Layer 9 of a small transformer language model trained on English Wikipedia (13 layers, counted from 0, width 128).
A neuron's activation on a vector x is SiLU(gate . x) times (in . x), where the dot is the dot product.

Input weights of the MLP neurons that the questions are about. A number n stands for (n - 128) times 0.0052.
n6 gate: 76, 145, 136, 126, 78, 88, 121, 192, 125, 95, 166, 137, 124, 162, 118, 136, 107, 85, 153, 84, 87, 124, 157, 107, 86, 85, 110, 120, 109, 155, 141, 135, 102, 134, 116, 189, 148, 150, 139, 148, 164, 177, 104, 56, 106, 74, 115, 60, 129, 109, 146, 126, 105, 115, 132, 153, 150, 113, 180, 75, 140, 144, 86, 170, 159, 130, 86, 114, 121, 79, 136, 146, 139, 154, 136, 72, 167, 103, 102, 156, 159, 115, 141, 172, 74, 115, 153, 110, 104, 94, 125, 154, 156, 171, 104, 169, 136, 170, 27, 74, 97, 141, 141, 112, 143, 175, 67, 162, 62, 137, 172, 170, 160, 125, 155, 141, 94, 82, 99, 159, 111, 97, 117, 167, 145, 124, 119, 92
n127 gate: 136, 117, 124, 87, 143, 101, 137, 118, 102, 97, 106, 155, 248, 137, 215, 50, 121, 102, 132, 208, 118, 147, 127, 184, 140, 184, 114, 159, 147, 139, 87, 190, 180, 114, 154, 96, 133, 191, 120, 189, 157, 90, 161, 89, 118, 115, 74, 125, 141, 138, 75, 180, 137, 121, 107, 137, 126, 156, 95, 116, 118, 161, 85, 139, 135, 81, 158, 178, 105, 183, 120, 107, 110, 147, 95, 60, 151, 177, 84, 140, 107, 134, 95, 135, 135, 150, 117, 55, 141, 175, 137, 138, 172, 141, 163, 109, 120, 145, 132, 107, 110, 158, 132, 177, 111, 115, 130, 127, 108, 150, 181, 148, 175, 131, 134, 150, 136, 113, 139, 171, 173, 125, 167, 115, 105, 109, 147, 111
n141 gate: 126, 141, 141, 133, 127, 79, 135, 153, 111, 109, 144, 119, 164, 131, 163, 106, 112, 165, 97, 97, 144, 159, 134, 148, 155, 96, 114, 149, 130, 102, 127, 159, 161, 176, 83, 143, 140, 113, 123, 145, 118, 155, 183, 100, 115, 129, 116, 159, 135, 122, 151, 192, 175, 138, 78, 123, 89, 155, 173, 101, 33, 155, 114, 131, 149, 128, 135, 141, 175, 109, 121, 137, 65, 145, 89, 116, 156, 144, 32, 168, 121, 181, 216, 103, 144, 131, 124, 132, 108, 94, 172, 166, 167, 173, 118, 110, 180, 135, 83, 111, 143, 148, 168, 42, 144, 176, 124, 89, 113, 162, 153, 130, 212, 91, 134, 152, 138, 90, 169, 156, 125, 89, 133, 172, 77, 149, 123, 117
n162 gate: 150, 111, 142, 119, 147, 155, 105, 180, 122, 157, 127, 199, 180, 111, 165, 204, 114, 134, 79, 121, 123, 116, 88, 78, 176, 134, 79, 98, 155, 129, 147, 149, 170, 178, 100, 132, 141, 122, 169, 167, 101, 121, 86, 172, 147, 63, 80, 202, 185, 131, 109, 91, 163, 103, 136, 65, 145, 131, 99, 89, 124, 101, 122, 177, 145, 175, 127, 113, 161, 180, 96, 96, 89, 93, 39, 169, 180, 138, 127, 115, 129, 105, 105, 124, 63, 119, 206, 96, 128, 146, 156, 168, 126, 86, 137, 192, 127, 184, 140, 76, 144, 140, 171, 95, 143, 171, 132, 104, 140, 162, 121, 171, 114, 110, 184, 171, 138, 151, 111, 108, 185, 149, 109, 126, 113, 131, 108, 87
n193 gate: 103, 119, 137, 150, 130, 125, 79, 179, 170, 169, 102, 108, 132, 158, 160, 140, 126, 147, 137, 151, 154, 166, 171, 140, 102, 145, 141, 132, 149, 99, 167, 92, 165, 129, 143, 97, 164, 121, 104, 141, 190, 128, 59, 111, 131, 89, 151, 86, 137, 101, 59, 133, 138, 139, 196, 106, 93, 190, 102, 170, 143, 196, 106, 166, 125, 116, 100, 164, 110, 136, 100, 111, 107, 111, 64, 109, 196, 171, 158, 153, 124, 118, 171, 102, 74, 95, 141, 135, 109, 159, 134, 132, 153, 119, 98, 111, 94, 175, 108, 156, 94, 96, 157, 158, 142, 69, 107, 205, 129, 181, 88, 115, 156, 87, 160, 176, 129, 123, 136, 74, 104, 103, 69, 135, 136, 136, 165, 131
n226 gate: 80, 172, 97, 102, 118, 163, 143, 76, 125, 87, 130, 157, 192, 103, 150, 128, 53, 169, 128, 54, 161, 124, 151, 72, 116, 171, 170, 175, 153, 168, 113, 133, 159, 153, 132, 156, 124, 133, 131, 98, 100, 120, 122, 134, 137, 89, 124, 189, 116, 88, 109, 141, 132, 149, 154, 158, 79, 179, 207, 116, 134, 175, 185, 129, 135, 101, 123, 95, 172, 165, 154, 121, 164, 37, 129, 133, 119, 167, 113, 120, 176, 175, 148, 128, 161, 116, 113, 99, 26, 156, 150, 139, 125, 92, 78, 179, 177, 109, 73, 168, 55, 91, 114, 183, 136, 175, 114, 120, 148, 186, 173, 138, 106, 124, 177, 153, 121, 105, 138, 98, 78, 96, 162, 116, 107, 173, 190, 95
n290 gate: 168, 136, 140, 66, 120, 90, 139, 113, 185, 151, 148, 139, 138, 126, 119, 57, 147, 115, 142, 140, 54, 120, 112, 163, 105, 149, 149, 124, 96, 170, 123, 122, 197, 144, 102, 95, 154, 180, 121, 150, 142, 151, 107, 131, 110, 93, 112, 21, 157, 110, 179, 93, 153, 124, 43, 126, 154, 146, 147, 115, 132, 170, 150, 130, 132, 138, 144, 84, 207, 159, 123, 172, 144, 167, 172, 125, 165, 115, 65, 123, 136, 154, 141, 114, 72, 167, 141, 146, 77, 156, 102, 123, 140, 37, 91, 135, 80, 149, 191, 142, 117, 126, 134, 126, 70, 146, 138, 111, 168, 130, 130, 116, 161, 124, 122, 186, 151, 120, 151, 117, 158, 120, 64, 117, 84, 186, 118, 166
n313 gate: 112, 158, 103, 121, 159, 162, 130, 86, 129, 184, 155, 153, 131, 103, 139, 128, 112, 133, 138, 61, 133, 103, 161, 168, 100, 147, 135, 96, 126, 121, 173, 145, 183, 146, 161, 110, 130, 139, 109, 154, 115, 112, 161, 108, 134, 111, 134, 180, 99, 134, 75, 192, 103, 106, 158, 133, 136, 88, 144, 204, 85, 132, 85, 177, 173, 140, 140, 127, 113, 122, 108, 61, 101, 164, 153, 110, 159, 84, 96, 144, 138, 118, 150, 134, 118, 159, 171, 98, 163, 131, 106, 136, 106, 170, 171, 174, 65, 149, 92, 136, 83, 191, 147, 84, 192, 116, 93, 118, 105, 138, 182, 140, 125, 131, 103, 123, 138, 174, 175, 160, 114, 88, 131, 169, 173, 120, 162, 119
n315 gate: 109, 105, 112, 102, 151, 103, 127, 163, 150, 174, 136, 135, 126, 176, 88, 107, 142, 113, 155, 139, 116, 110, 90, 107, 88, 100, 155, 166, 146, 140, 195, 141, 144, 126, 78, 129, 195, 132, 143, 157, 90, 153, 109, 134, 137, 122, 121, 125, 145, 86, 137, 97, 131, 135, 104, 135, 183, 174, 140, 50, 100, 80, 156, 114, 168, 101, 121, 116, 152, 169, 183, 100, 125, 169, 193, 79, 147, 82, 122, 88, 82, 137, 147, 138, 111, 106, 104, 168, 110, 134, 125, 155, 145, 111, 96, 199, 109, 122, 93, 103, 121, 138, 128, 121, 131, 119, 126, 155, 152, 162, 151, 174, 123, 114, 99, 122, 126, 87, 76, 176, 172, 98, 117, 143, 148, 166, 76, 34
n319 gate: 151, 69, 141, 124, 187, 54, 150, 87, 104, 112, 156, 114, 129, 180, 185, 77, 100, 142, 175, 63, 132, 138, 118, 73, 105, 179, 110, 132, 145, 127, 132, 144, 101, 178, 121, 152, 136, 99, 179, 133, 109, 157, 145, 150, 126, 157, 170, 145, 109, 184, 119, 105, 84, 105, 161, 179, 148, 107, 103, 119, 165, 137, 92, 230, 124, 121, 132, 76, 156, 175, 124, 144, 171, 130, 64, 113, 110, 155, 86, 206, 137, 188, 119, 103, 130, 156, 113, 146, 137, 129, 146, 182, 108, 154, 165, 126, 112, 170, 138, 47, 124, 148, 198, 129, 163, 139, 105, 76, 117, 113, 133, 98, 153, 116, 124, 83, 148, 107, 148, 161, 131, 96, 126, 137, 104, 119, 151, 119
n6 in: 213, 207, 162, 138, 152, 147, 144, 167, 70, 133, 74, 111, 150, 164, 133, 137, 101, 106, 156, 123, 163, 80, 166, 100, 135, 100, 124, 127, 126, 65, 87, 172, 194, 147, 141, 202, 127, 123, 149, 93, 197, 160, 126, 87, 149, 110, 212, 176, 144, 126, 113, 188, 83, 166, 161, 190, 204, 163, 123, 126, 141, 97, 86, 168, 127, 130, 87, 109, 95, 125, 186, 92, 126, 152, 95, 131, 124, 98, 68, 141, 129, 52, 94, 140, 142, 165, 142, 173, 73, 151, 138, 98, 119, 169, 99, 173, 169, 70, 154, 135, 88, 133, 102, 109, 160, 162, 112, 174, 43, 133, 119, 184, 82, 182, 132, 130, 90, 155, 143, 123, 85, 86, 100, 125, 142, 128, 114, 104
n127 in: 140, 111, 176, 143, 169, 140, 136, 89, 126, 93, 148, 149, 144, 151, 170, 155, 206, 119, 191, 207, 127, 114, 126, 123, 99, 115, 94, 149, 173, 128, 187, 133, 141, 102, 156, 67, 40, 168, 199, 156, 85, 113, 174, 120, 105, 115, 202, 73, 131, 123, 111, 184, 136, 151, 132, 111, 164, 156, 132, 169, 30, 153, 124, 136, 126, 140, 97, 108, 151, 123, 145, 136, 112, 137, 93, 109, 90, 159, 124, 199, 153, 142, 111, 134, 140, 184, 145, 122, 58, 152, 121, 100, 149, 119, 177, 126, 198, 173, 115, 132, 134, 123, 123, 73, 144, 133, 154, 115, 115, 123, 149, 170, 151, 167, 164, 85, 60, 134, 166, 153, 144, 166, 162, 99, 135, 139, 144, 180
n141 in: 85, 101, 125, 147, 155, 7, 198, 98, 168, 138, 134, 132, 109, 170, 111, 174, 133, 132, 106, 148, 109, 127, 117, 142, 173, 87, 171, 116, 179, 103, 127, 62, 147, 143, 150, 150, 140, 202, 126, 89, 76, 141, 141, 167, 194, 136, 154, 102, 94, 116, 180, 55, 132, 215, 143, 111, 110, 171, 138, 148, 181, 112, 215, 88, 187, 160, 97, 108, 121, 110, 136, 147, 107, 123, 133, 182, 133, 168, 131, 174, 142, 126, 148, 102, 169, 134, 119, 157, 165, 117, 140, 151, 174, 123, 116, 175, 131, 191, 157, 89, 118, 127, 116, 143, 173, 166, 89, 135, 91, 109, 145, 109, 86, 108, 96, 132, 83, 156, 152, 97, 110, 156, 91, 94, 106, 118, 143, 158
n162 in: 94, 147, 78, 137, 138, 203, 140, 131, 179, 190, 78, 126, 139, 131, 68, 111, 121, 100, 80, 158, 124, 154, 166, 108, 152, 115, 169, 79, 145, 138, 143, 113, 137, 102, 119, 151, 114, 160, 96, 130, 227, 89, 111, 137, 100, 87, 171, 126, 105, 166, 182, 84, 184, 167, 146, 79, 214, 117, 165, 108, 154, 83, 129, 96, 119, 210, 169, 132, 167, 86, 130, 100, 126, 151, 180, 107, 152, 81, 158, 135, 91, 97, 116, 89, 134, 136, 53, 159, 201, 142, 111, 122, 105, 113, 144, 92, 122, 156, 146, 103, 124, 94, 77, 137, 179, 168, 136, 193, 197, 84, 83, 74, 58, 109, 75, 55, 177, 191, 134, 138, 151, 122, 143, 103, 52, 67, 180, 155
n193 in: 127, 134, 185, 103, 51, 115, 117, 147, 163, 142, 129, 23, 112, 116, 149, 103, 142, 145, 129, 155, 120, 155, 117, 77, 105, 113, 124, 156, 88, 149, 95, 119, 121, 150, 79, 144, 113, 96, 97, 152, 131, 161, 102, 136, 153, 120, 176, 154, 135, 86, 128, 135, 164, 110, 171, 106, 172, 123, 122, 191, 150, 167, 103, 124, 124, 141, 93, 136, 187, 146, 120, 110, 130, 112, 111, 157, 156, 135, 139, 143, 103, 150, 175, 130, 66, 86, 142, 84, 102, 93, 142, 134, 121, 142, 40, 107, 115, 178, 112, 125, 66, 153, 138, 173, 157, 107, 99, 138, 118, 187, 153, 130, 137, 125, 150, 227, 142, 137, 111, 107, 161, 116, 122, 67, 138, 132, 134, 123
n226 in: 131, 131, 149, 112, 128, 165, 123, 138, 124, 132, 177, 138, 151, 101, 156, 175, 163, 82, 152, 88, 109, 120, 124, 122, 128, 142, 159, 153, 119, 108, 153, 116, 124, 176, 186, 131, 129, 106, 135, 129, 120, 114, 104, 178, 74, 84, 160, 96, 102, 193, 102, 125, 91, 135, 161, 79, 74, 134, 59, 190, 135, 119, 113, 47, 138, 116, 181, 100, 152, 166, 115, 142, 110, 108, 112, 195, 75, 121, 181, 106, 72, 96, 126, 76, 128, 141, 170, 153, 198, 133, 115, 69, 168, 162, 162, 125, 144, 104, 129, 174, 194, 121, 108, 157, 82, 56, 99, 160, 156, 136, 132, 123, 68, 122, 108, 130, 9, 153, 130, 172, 121, 150, 114, 139, 65, 166, 152, 168
n290 in: 176, 103, 86, 97, 118, 151, 136, 91, 148, 98, 86, 122, 135, 142, 138, 115, 188, 166, 161, 108, 135, 109, 123, 127, 136, 93, 159, 200, 137, 152, 102, 151, 118, 83, 109, 79, 143, 121, 117, 206, 110, 184, 219, 187, 135, 128, 100, 145, 120, 130, 115, 198, 131, 125, 132, 131, 127, 87, 149, 117, 82, 130, 127, 94, 104, 115, 52, 171, 151, 123, 99, 146, 70, 143, 105, 148, 135, 126, 153, 107, 156, 148, 140, 122, 152, 161, 119, 182, 137, 142, 114, 50, 129, 111, 178, 75, 71, 92, 106, 78, 122, 141, 129, 156, 145, 158, 97, 121, 144, 187, 43, 103, 174, 89, 204, 125, 131, 160, 159, 148, 66, 120, 98, 142, 172, 114, 108, 156
n313 in: 147, 186, 128, 139, 51, 120, 136, 170, 117, 123, 142, 106, 97, 87, 61, 130, 127, 82, 115, 133, 103, 98, 141, 57, 154, 133, 106, 128, 72, 36, 104, 145, 119, 127, 90, 168, 134, 166, 170, 97, 118, 135, 141, 169, 119, 146, 109, 157, 106, 166, 167, 112, 132, 102, 173, 168, 140, 131, 138, 127, 166, 142, 163, 94, 128, 142, 103, 149, 168, 124, 127, 126, 110, 167, 96, 136, 94, 96, 196, 137, 140, 145, 157, 81, 132, 90, 180, 156, 135, 83, 85, 111, 103, 78, 169, 137, 130, 104, 151, 95, 105, 114, 99, 179, 121, 198, 94, 168, 147, 149, 108, 166, 113, 100, 127, 180, 83, 144, 113, 102, 96, 162, 127, 137, 180, 125, 109, 117
n315 in: 107, 149, 117, 84, 174, 140, 91, 102, 146, 133, 91, 106, 137, 101, 108, 126, 168, 132, 149, 143, 145, 203, 185, 190, 104, 118, 134, 86, 170, 131, 114, 58, 123, 138, 140, 130, 145, 139, 109, 103, 178, 101, 106, 131, 84, 182, 110, 97, 108, 123, 31, 165, 159, 186, 171, 91, 138, 95, 136, 149, 122, 168, 105, 128, 81, 148, 141, 136, 123, 124, 39, 109, 91, 127, 101, 134, 174, 163, 161, 101, 162, 121, 79, 72, 161, 90, 158, 99, 162, 172, 111, 143, 68, 144, 131, 154, 156, 160, 124, 148, 153, 117, 139, 75, 134, 83, 131, 179, 140, 107, 82, 104, 89, 117, 107, 107, 71, 176, 161, 111, 62, 161, 94, 112, 118, 157, 194, 139
n319 in: 135, 94, 120, 155, 133, 24, 170, 101, 112, 130, 109, 134, 116, 116, 148, 96, 119, 161, 197, 104, 114, 155, 157, 57, 119, 161, 120, 80, 134, 71, 176, 193, 103, 100, 115, 156, 130, 168, 182, 140, 71, 174, 108, 208, 65, 195, 151, 126, 173, 192, 98, 137, 95, 123, 132, 171, 177, 115, 132, 143, 139, 164, 120, 211, 107, 110, 93, 128, 148, 171, 102, 137, 102, 103, 93, 169, 116, 144, 153, 129, 138, 180, 131, 70, 113, 135, 130, 180, 180, 198, 182, 174, 82, 93, 130, 109, 102, 154, 115, 71, 167, 89, 178, 111, 136, 74, 118, 104, 128, 123, 141, 118, 170, 114, 69, 77, 152, 134, 141, 139, 143, 183, 149, 169, 94, 90, 139, 121

Each question shows a token from some text and the vector x that enters the MLP there. A number n stands for (n - 128) times 0.043.

"all": 132, 158, 129, 122, 105, 101, 144, 104, 158, 137, 104, 118, 120, 116, 146, 129, 133, 117, 89, 152, 134, 141, 122, 129, 92, 142, 171, 143, 140, 142, 134, 119, 178, 89, 145, 116, 94, 135, 76, 145, 118, 115, 163, 139, 133, 148, 139, 110, 169, 102, 95, 126, 127, 154, 127, 111, 102, 136, 129, 129, 139, 121, 136, 135, 96, 98, 101, 126, 102, 123, 117, 144, 107, 136, 92, 136, 130, 146, 138, 116, 131, 121, 135, 139, 179, 126, 83, 94, 152, 145, 149, 90, 123, 141, 134, 69, 116, 116, 104, 142, 121, 136, 135, 94, 142, 135, 128, 141, 148, 111, 121, 140, 110, 123, 126, 140, 135, 100, 151, 128, 155, 117, 118, 107, 88, 117, 127, 94
Which neuron lights up most? n127

" w": 112, 111, 142, 140, 128, 132, 91, 115, 115, 134, 104, 72, 130, 131, 127, 138, 130, 150, 90, 103, 123, 135, 126, 98, 146, 102, 142, 108, 162, 134, 143, 115, 124, 103, 122, 160, 149, 139, 103, 123, 131, 151, 122, 117, 84, 100, 101, 134, 155, 139, 132, 103, 151, 136, 89, 138, 142, 137, 156, 143, 133, 153, 123, 80, 99, 136, 154, 123, 105, 107, 120, 144, 152, 134, 146, 167, 141, 141, 153, 169, 131, 118, 96, 141, 116, 106, 129, 122, 109, 142, 74, 143, 115, 143, 127, 103, 97, 123, 101, 135, 111, 149, 118, 63, 115, 123, 159, 100, 125, 103, 118, 152, 144, 146, 98, 126, 155, 117, 126, 131, 144, 148, 92, 105, 123, 73, 144, 144
Which three neurons fire most, strongest first? n313, n226, n127

"il": 139, 142, 129, 148, 93, 112, 111, 141, 120, 160, 148, 152, 119, 111, 124, 196, 145, 129, 80, 133, 135, 115, 97, 150, 136, 147, 102, 161, 128, 112, 163, 127, 161, 113, 137, 102, 102, 108, 142, 117, 97, 119, 173, 141, 123, 143, 153, 108, 99, 98, 151, 110, 130, 168, 107, 133, 116, 117, 142, 113, 91, 120, 147, 163, 155, 129, 146, 115, 103, 147, 117, 127, 120, 150, 146, 139, 110, 131, 134, 124, 139, 78, 139, 163, 132, 96, 99, 143, 136, 166, 114, 111, 124, 102, 139, 123, 123, 99, 142, 131, 133, 169, 141, 111, 103, 149, 115, 96, 125, 99, 122, 107, 133, 104, 126, 105, 126, 130, 143, 167, 106, 143, 138, 108, 125, 124, 137, 180
The most active neuron and its activation: n315, at about 0.54

" g": 138, 99, 151, 146, 129, 133, 130, 116, 155, 152, 102, 99, 123, 139, 112, 148, 143, 115, 109, 110, 127, 167, 170, 110, 163, 54, 113, 135, 149, 145, 126, 104, 140, 120, 99, 139, 105, 121, 116, 124, 163, 168, 146, 120, 148, 144, 133, 159, 169, 142, 131, 133, 146, 130, 103, 146, 139, 117, 147, 119, 143, 135, 146, 107, 142, 134, 144, 113, 112, 139, 149, 153, 136, 156, 142, 137, 148, 122, 196, 131, 118, 133, 97, 129, 143, 92, 118, 136, 140, 150, 121, 134, 122, 114, 108, 130, 146, 143, 126, 155, 114, 148, 148, 95, 129, 127, 143, 115, 166, 132, 112, 139, 96, 114, 131, 108, 133, 151, 150, 139, 141, 94, 104, 130, 136, 105, 125, 162
The two highest activations, in order: n315, n226

"ruct": 202, 105, 79, 150, 128, 151, 143, 106, 131, 94, 112, 98, 117, 134, 106, 164, 137, 91, 112, 140, 157, 115, 117, 154, 139, 146, 124, 151, 154, 160, 127, 134, 151, 76, 124, 143, 91, 131, 119, 133, 127, 102, 148, 152, 145, 156, 106, 138, 114, 107, 141, 104, 109, 151, 134, 87, 152, 137, 135, 117, 118, 139, 117, 113, 119, 135, 122, 143, 112, 161, 153, 178, 100, 100, 107, 147, 116, 123, 168, 133, 107, 134, 140, 124, 143, 101, 119, 130, 113, 156, 104, 143, 133, 134, 140, 111, 155, 105, 184, 129, 155, 110, 138, 108, 123, 108, 127, 142, 124, 108, 120, 142, 126, 133, 116, 142, 114, 170, 154, 132, 139, 146, 92, 122, 127, 135, 130, 159
The most active neuron and its activation: n193, at about 0.62

" out": 164, 121, 116, 125, 141, 141, 114, 79, 134, 107, 149, 167, 107, 121, 153, 147, 128, 88, 126, 81, 116, 145, 148, 113, 104, 117, 116, 167, 135, 104, 136, 131, 109, 113, 105, 125, 102, 113, 150, 122, 125, 124, 138, 130, 146, 102, 124, 122, 104, 113, 170, 119, 119, 113, 107, 128, 97, 130, 121, 144, 118, 113, 126, 101, 116, 131, 94, 171, 91, 119, 106, 170, 135, 109, 116, 156, 144, 142, 155, 151, 154, 136, 141, 126, 116, 137, 145, 140, 145, 90, 109, 123, 120, 114, 119, 113, 118, 177, 134, 150, 118, 99, 113, 63, 150, 131, 145, 103, 168, 112, 142, 108, 86, 108, 126, 116, 150, 123, 143, 140, 161, 101, 123, 115, 121, 139, 153, 139
The most active neuron and its activation: n6, at about 1.2

" Ar": 160, 107, 148, 149, 142, 90, 141, 119, 138, 139, 131, 81, 112, 64, 115, 175, 113, 163, 152, 119, 101, 155, 130, 161, 101, 121, 127, 160, 135, 111, 113, 134, 172, 107, 95, 132, 128, 142, 115, 160, 135, 132, 150, 148, 123, 127, 135, 113, 162, 126, 130, 122, 122, 134, 109, 140, 143, 131, 135, 106, 154, 151, 92, 115, 135, 136, 100, 114, 94, 148, 111, 122, 94, 127, 130, 151, 146, 118, 129, 132, 145, 117, 160, 96, 109, 95, 136, 152, 160, 129, 137, 127, 107, 123, 85, 132, 149, 124, 112, 139, 108, 82, 147, 136, 100, 109, 158, 157, 139, 115, 136, 113, 145, 106, 125, 129, 116, 120, 151, 149, 116, 132, 107, 140, 79, 106, 115, 156
Which three neurons fire most, strongest first? n193, n290, n141

"ed": 163, 115, 135, 44, 118, 102, 147, 93, 144, 136, 122, 172, 101, 119, 116, 148, 141, 132, 127, 98, 106, 115, 116, 113, 103, 134, 111, 99, 89, 88, 141, 119, 161, 92, 110, 136, 136, 134, 128, 125, 109, 117, 140, 137, 113, 124, 160, 124, 139, 138, 125, 114, 104, 154, 118, 104, 108, 124, 110, 116, 116, 158, 100, 109, 160, 140, 137, 131, 93, 119, 71, 147, 100, 109, 156, 118, 137, 139, 134, 87, 120, 95, 187, 137, 134, 140, 158, 134, 152, 123, 118, 107, 101, 117, 132, 133, 137, 108, 148, 135, 157, 153, 127, 126, 107, 139, 147, 109, 140, 140, 122, 104, 110, 138, 107, 100, 124, 159, 112, 120, 137, 158, 131, 65, 129, 134, 102, 127
The most active neuron and its activation: n290, at about 2

" a": 142, 130, 162, 110, 122, 135, 97, 114, 101, 125, 112, 110, 75, 138, 85, 124, 149, 101, 90, 97, 168, 129, 103, 127, 142, 72, 134, 119, 136, 151, 134, 142, 137, 118, 114, 161, 121, 159, 119, 110, 116, 70, 137, 121, 119, 126, 114, 137, 148, 127, 147, 119, 123, 124, 120, 140, 135, 127, 121, 134, 111, 127, 131, 145, 130, 144, 108, 115, 111, 130, 150, 128, 140, 134, 144, 151, 120, 140, 137, 172, 176, 133, 145, 117, 113, 126, 132, 113, 130, 149, 111, 145, 102, 121, 124, 118, 110, 142, 136, 136, 133, 116, 138, 124, 129, 139, 148, 110, 122, 104, 162, 145, 149, 125, 129, 132, 131, 109, 118, 132, 157, 130, 157, 106, 92, 92, 96, 134
Which three neurons fire most, strongest first? n226, n315, n162

" ": 128, 119, 131, 130, 131, 117, 146, 103, 145, 133, 125, 124, 67, 139, 105, 138, 157, 120, 87, 144, 138, 125, 143, 151, 117, 149, 142, 135, 128, 92, 136, 120, 104, 112, 122, 126, 131, 100, 126, 146, 131, 176, 122, 156, 135, 136, 135, 157, 139, 144, 156, 139, 133, 125, 121, 144, 161, 116, 138, 164, 158, 124, 143, 99, 109, 84, 110, 119, 119, 153, 144, 128, 117, 94, 132, 120, 141, 177, 133, 98, 125, 99, 110, 121, 131, 117, 98, 136, 102, 116, 124, 138, 138, 136, 106, 105, 121, 114, 136, 141, 130, 114, 104, 122, 143, 113, 115, 130, 125, 89, 144, 135, 129, 143, 122, 133, 97, 120, 129, 147, 130, 129, 122, 84, 119, 109, 69, 128
Which neuron lights up most? n127

" rele": 86, 136, 141, 98, 99, 160, 115, 109, 101, 136, 114, 121, 129, 94, 138, 144, 108, 150, 115, 129, 139, 142, 49, 112, 135, 127, 144, 121, 119, 127, 131, 116, 126, 95, 128, 117, 101, 105, 140, 108, 139, 113, 138, 132, 121, 164, 122, 163, 149, 141, 143, 97, 105, 95, 97, 107, 142, 136, 166, 90, 141, 125, 136, 126, 166, 142, 159, 148, 94, 160, 145, 177, 70, 151, 117, 132, 119, 153, 157, 135, 99, 161, 121, 134, 120, 104, 134, 152, 135, 134, 130, 153, 104, 149, 135, 148, 130, 119, 149, 134, 108, 145, 111, 118, 107, 112, 165, 123, 113, 137, 131, 131, 121, 136, 91, 133, 154, 107, 152, 110, 92, 135, 121, 83, 135, 116, 142, 175
The two highest activations, in order: n127, n290

" between": 111, 141, 154, 141, 124, 121, 146, 107, 138, 116, 110, 147, 34, 130, 127, 133, 151, 127, 147, 118, 129, 133, 124, 102, 130, 113, 149, 145, 143, 130, 131, 116, 120, 114, 110, 119, 109, 144, 137, 141, 123, 113, 131, 159, 123, 152, 122, 93, 134, 156, 134, 136, 116, 116, 125, 104, 130, 119, 148, 116, 103, 92, 137, 114, 122, 155, 127, 135, 129, 101, 155, 143, 122, 116, 121, 133, 110, 140, 112, 112, 144, 166, 118, 135, 135, 131, 97, 115, 121, 120, 136, 112, 152, 119, 134, 136, 121, 134, 102, 134, 109, 148, 151, 111, 145, 147, 157, 130, 149, 143, 109, 145, 103, 150, 104, 115, 148, 133, 136, 146, 152, 123, 122, 121, 115, 175, 104, 147
The two highest activations, in order: n290, n6

" se": 123, 126, 133, 158, 96, 173, 130, 123, 132, 145, 107, 137, 117, 117, 125, 182, 151, 145, 118, 129, 168, 90, 106, 117, 91, 143, 144, 124, 112, 141, 122, 96, 127, 91, 141, 161, 139, 150, 139, 137, 122, 135, 121, 130, 150, 99, 111, 143, 167, 118, 161, 124, 117, 126, 81, 131, 150, 123, 122, 101, 109, 139, 145, 136, 125, 119, 126, 118, 73, 135, 134, 135, 140, 134, 120, 134, 152, 154, 172, 133, 123, 158, 77, 141, 128, 86, 124, 163, 114, 129, 148, 141, 102, 158, 140, 142, 166, 107, 157, 114, 137, 141, 138, 100, 110, 114, 117, 133, 141, 120, 128, 139, 138, 120, 97, 89, 186, 149, 139, 134, 112, 117, 128, 129, 94, 107, 131, 133
Which neuron lights up most? n162

" c": 142, 125, 153, 130, 115, 143, 86, 98, 132, 116, 97, 80, 122, 120, 123, 156, 129, 123, 113, 114, 141, 147, 126, 98, 138, 113, 112, 146, 167, 135, 137, 125, 131, 130, 132, 145, 137, 131, 127, 119, 150, 167, 136, 124, 122, 162, 134, 130, 171, 112, 162, 158, 111, 160, 119, 140, 100, 109, 134, 137, 146, 158, 112, 72, 103, 130, 132, 130, 119, 120, 128, 121, 131, 127, 108, 150, 102, 125, 180, 123, 126, 105, 150, 125, 154, 117, 128, 152, 119, 143, 143, 136, 143, 142, 131, 135, 147, 120, 129, 176, 92, 131, 119, 135, 140, 134, 129, 134, 147, 122, 108, 158, 118, 204, 148, 111, 125, 107, 121, 139, 123, 118, 146, 122, 150, 111, 159, 196
Which neuron lights up most? n226

"ier": 150, 121, 121, 87, 123, 139, 131, 140, 129, 142, 115, 143, 131, 127, 102, 159, 119, 100, 136, 154, 139, 156, 180, 158, 152, 128, 121, 103, 157, 135, 115, 108, 131, 110, 107, 138, 172, 153, 144, 125, 148, 90, 136, 123, 130, 126, 151, 116, 97, 121, 98, 132, 137, 138, 140, 165, 143, 144, 121, 123, 151, 156, 116, 150, 64, 127, 148, 164, 118, 107, 105, 129, 108, 150, 95, 117, 133, 139, 142, 151, 145, 143, 110, 96, 166, 133, 130, 137, 106, 135, 134, 82, 161, 102, 117, 164, 116, 107, 135, 147, 111, 96, 100, 108, 123, 107, 154, 118, 158, 113, 89, 120, 115, 127, 115, 130, 104, 126, 140, 103, 140, 142, 131, 119, 79, 139, 122, 145
The most active neuron and its activation: n127, at about 1.5

" to": 157, 135, 119, 153, 137, 149, 115, 141, 140, 113, 159, 138, 58, 102, 133, 117, 151, 99, 121, 113, 136, 91, 89, 143, 126, 103, 136, 166, 126, 96, 121, 121, 136, 89, 133, 132, 121, 97, 128, 166, 129, 116, 118, 143, 108, 90, 135, 137, 167, 132, 139, 140, 126, 113, 148, 126, 140, 75, 122, 101, 120, 102, 118, 162, 108, 131, 118, 122, 131, 153, 102, 144, 192, 124, 127, 151, 123, 156, 122, 91, 133, 121, 97, 123, 125, 119, 125, 138, 126, 137, 111, 116, 113, 100, 106, 115, 144, 134, 111, 136, 129, 119, 132, 112, 139, 131, 151, 93, 146, 135, 142, 141, 122, 141, 106, 123, 160, 135, 104, 137, 127, 126, 123, 155, 105, 133, 111, 145
Which neuron lights up most? n141

" them": 136, 116, 110, 177, 129, 158, 116, 111, 141, 93, 104, 114, 81, 95, 124, 129, 145, 117, 107, 108, 157, 71, 113, 136, 131, 139, 114, 146, 110, 123, 108, 114, 135, 78, 134, 129, 140, 139, 115, 101, 115, 114, 120, 130, 130, 155, 128, 151, 140, 119, 140, 150, 108, 135, 150, 116, 63, 133, 137, 130, 96, 119, 150, 99, 95, 131, 124, 132, 94, 85, 103, 141, 127, 115, 115, 160, 117, 146, 117, 108, 160, 99, 115, 107, 128, 120, 155, 116, 145, 137, 111, 103, 100, 143, 148, 116, 120, 142, 172, 128, 135, 161, 110, 143, 121, 149, 128, 143, 99, 128, 126, 140, 127, 117, 143, 144, 143, 156, 108, 150, 121, 153, 152, 140, 134, 100, 144, 134
Which three neurons fire most, strongest first? n193, n313, n162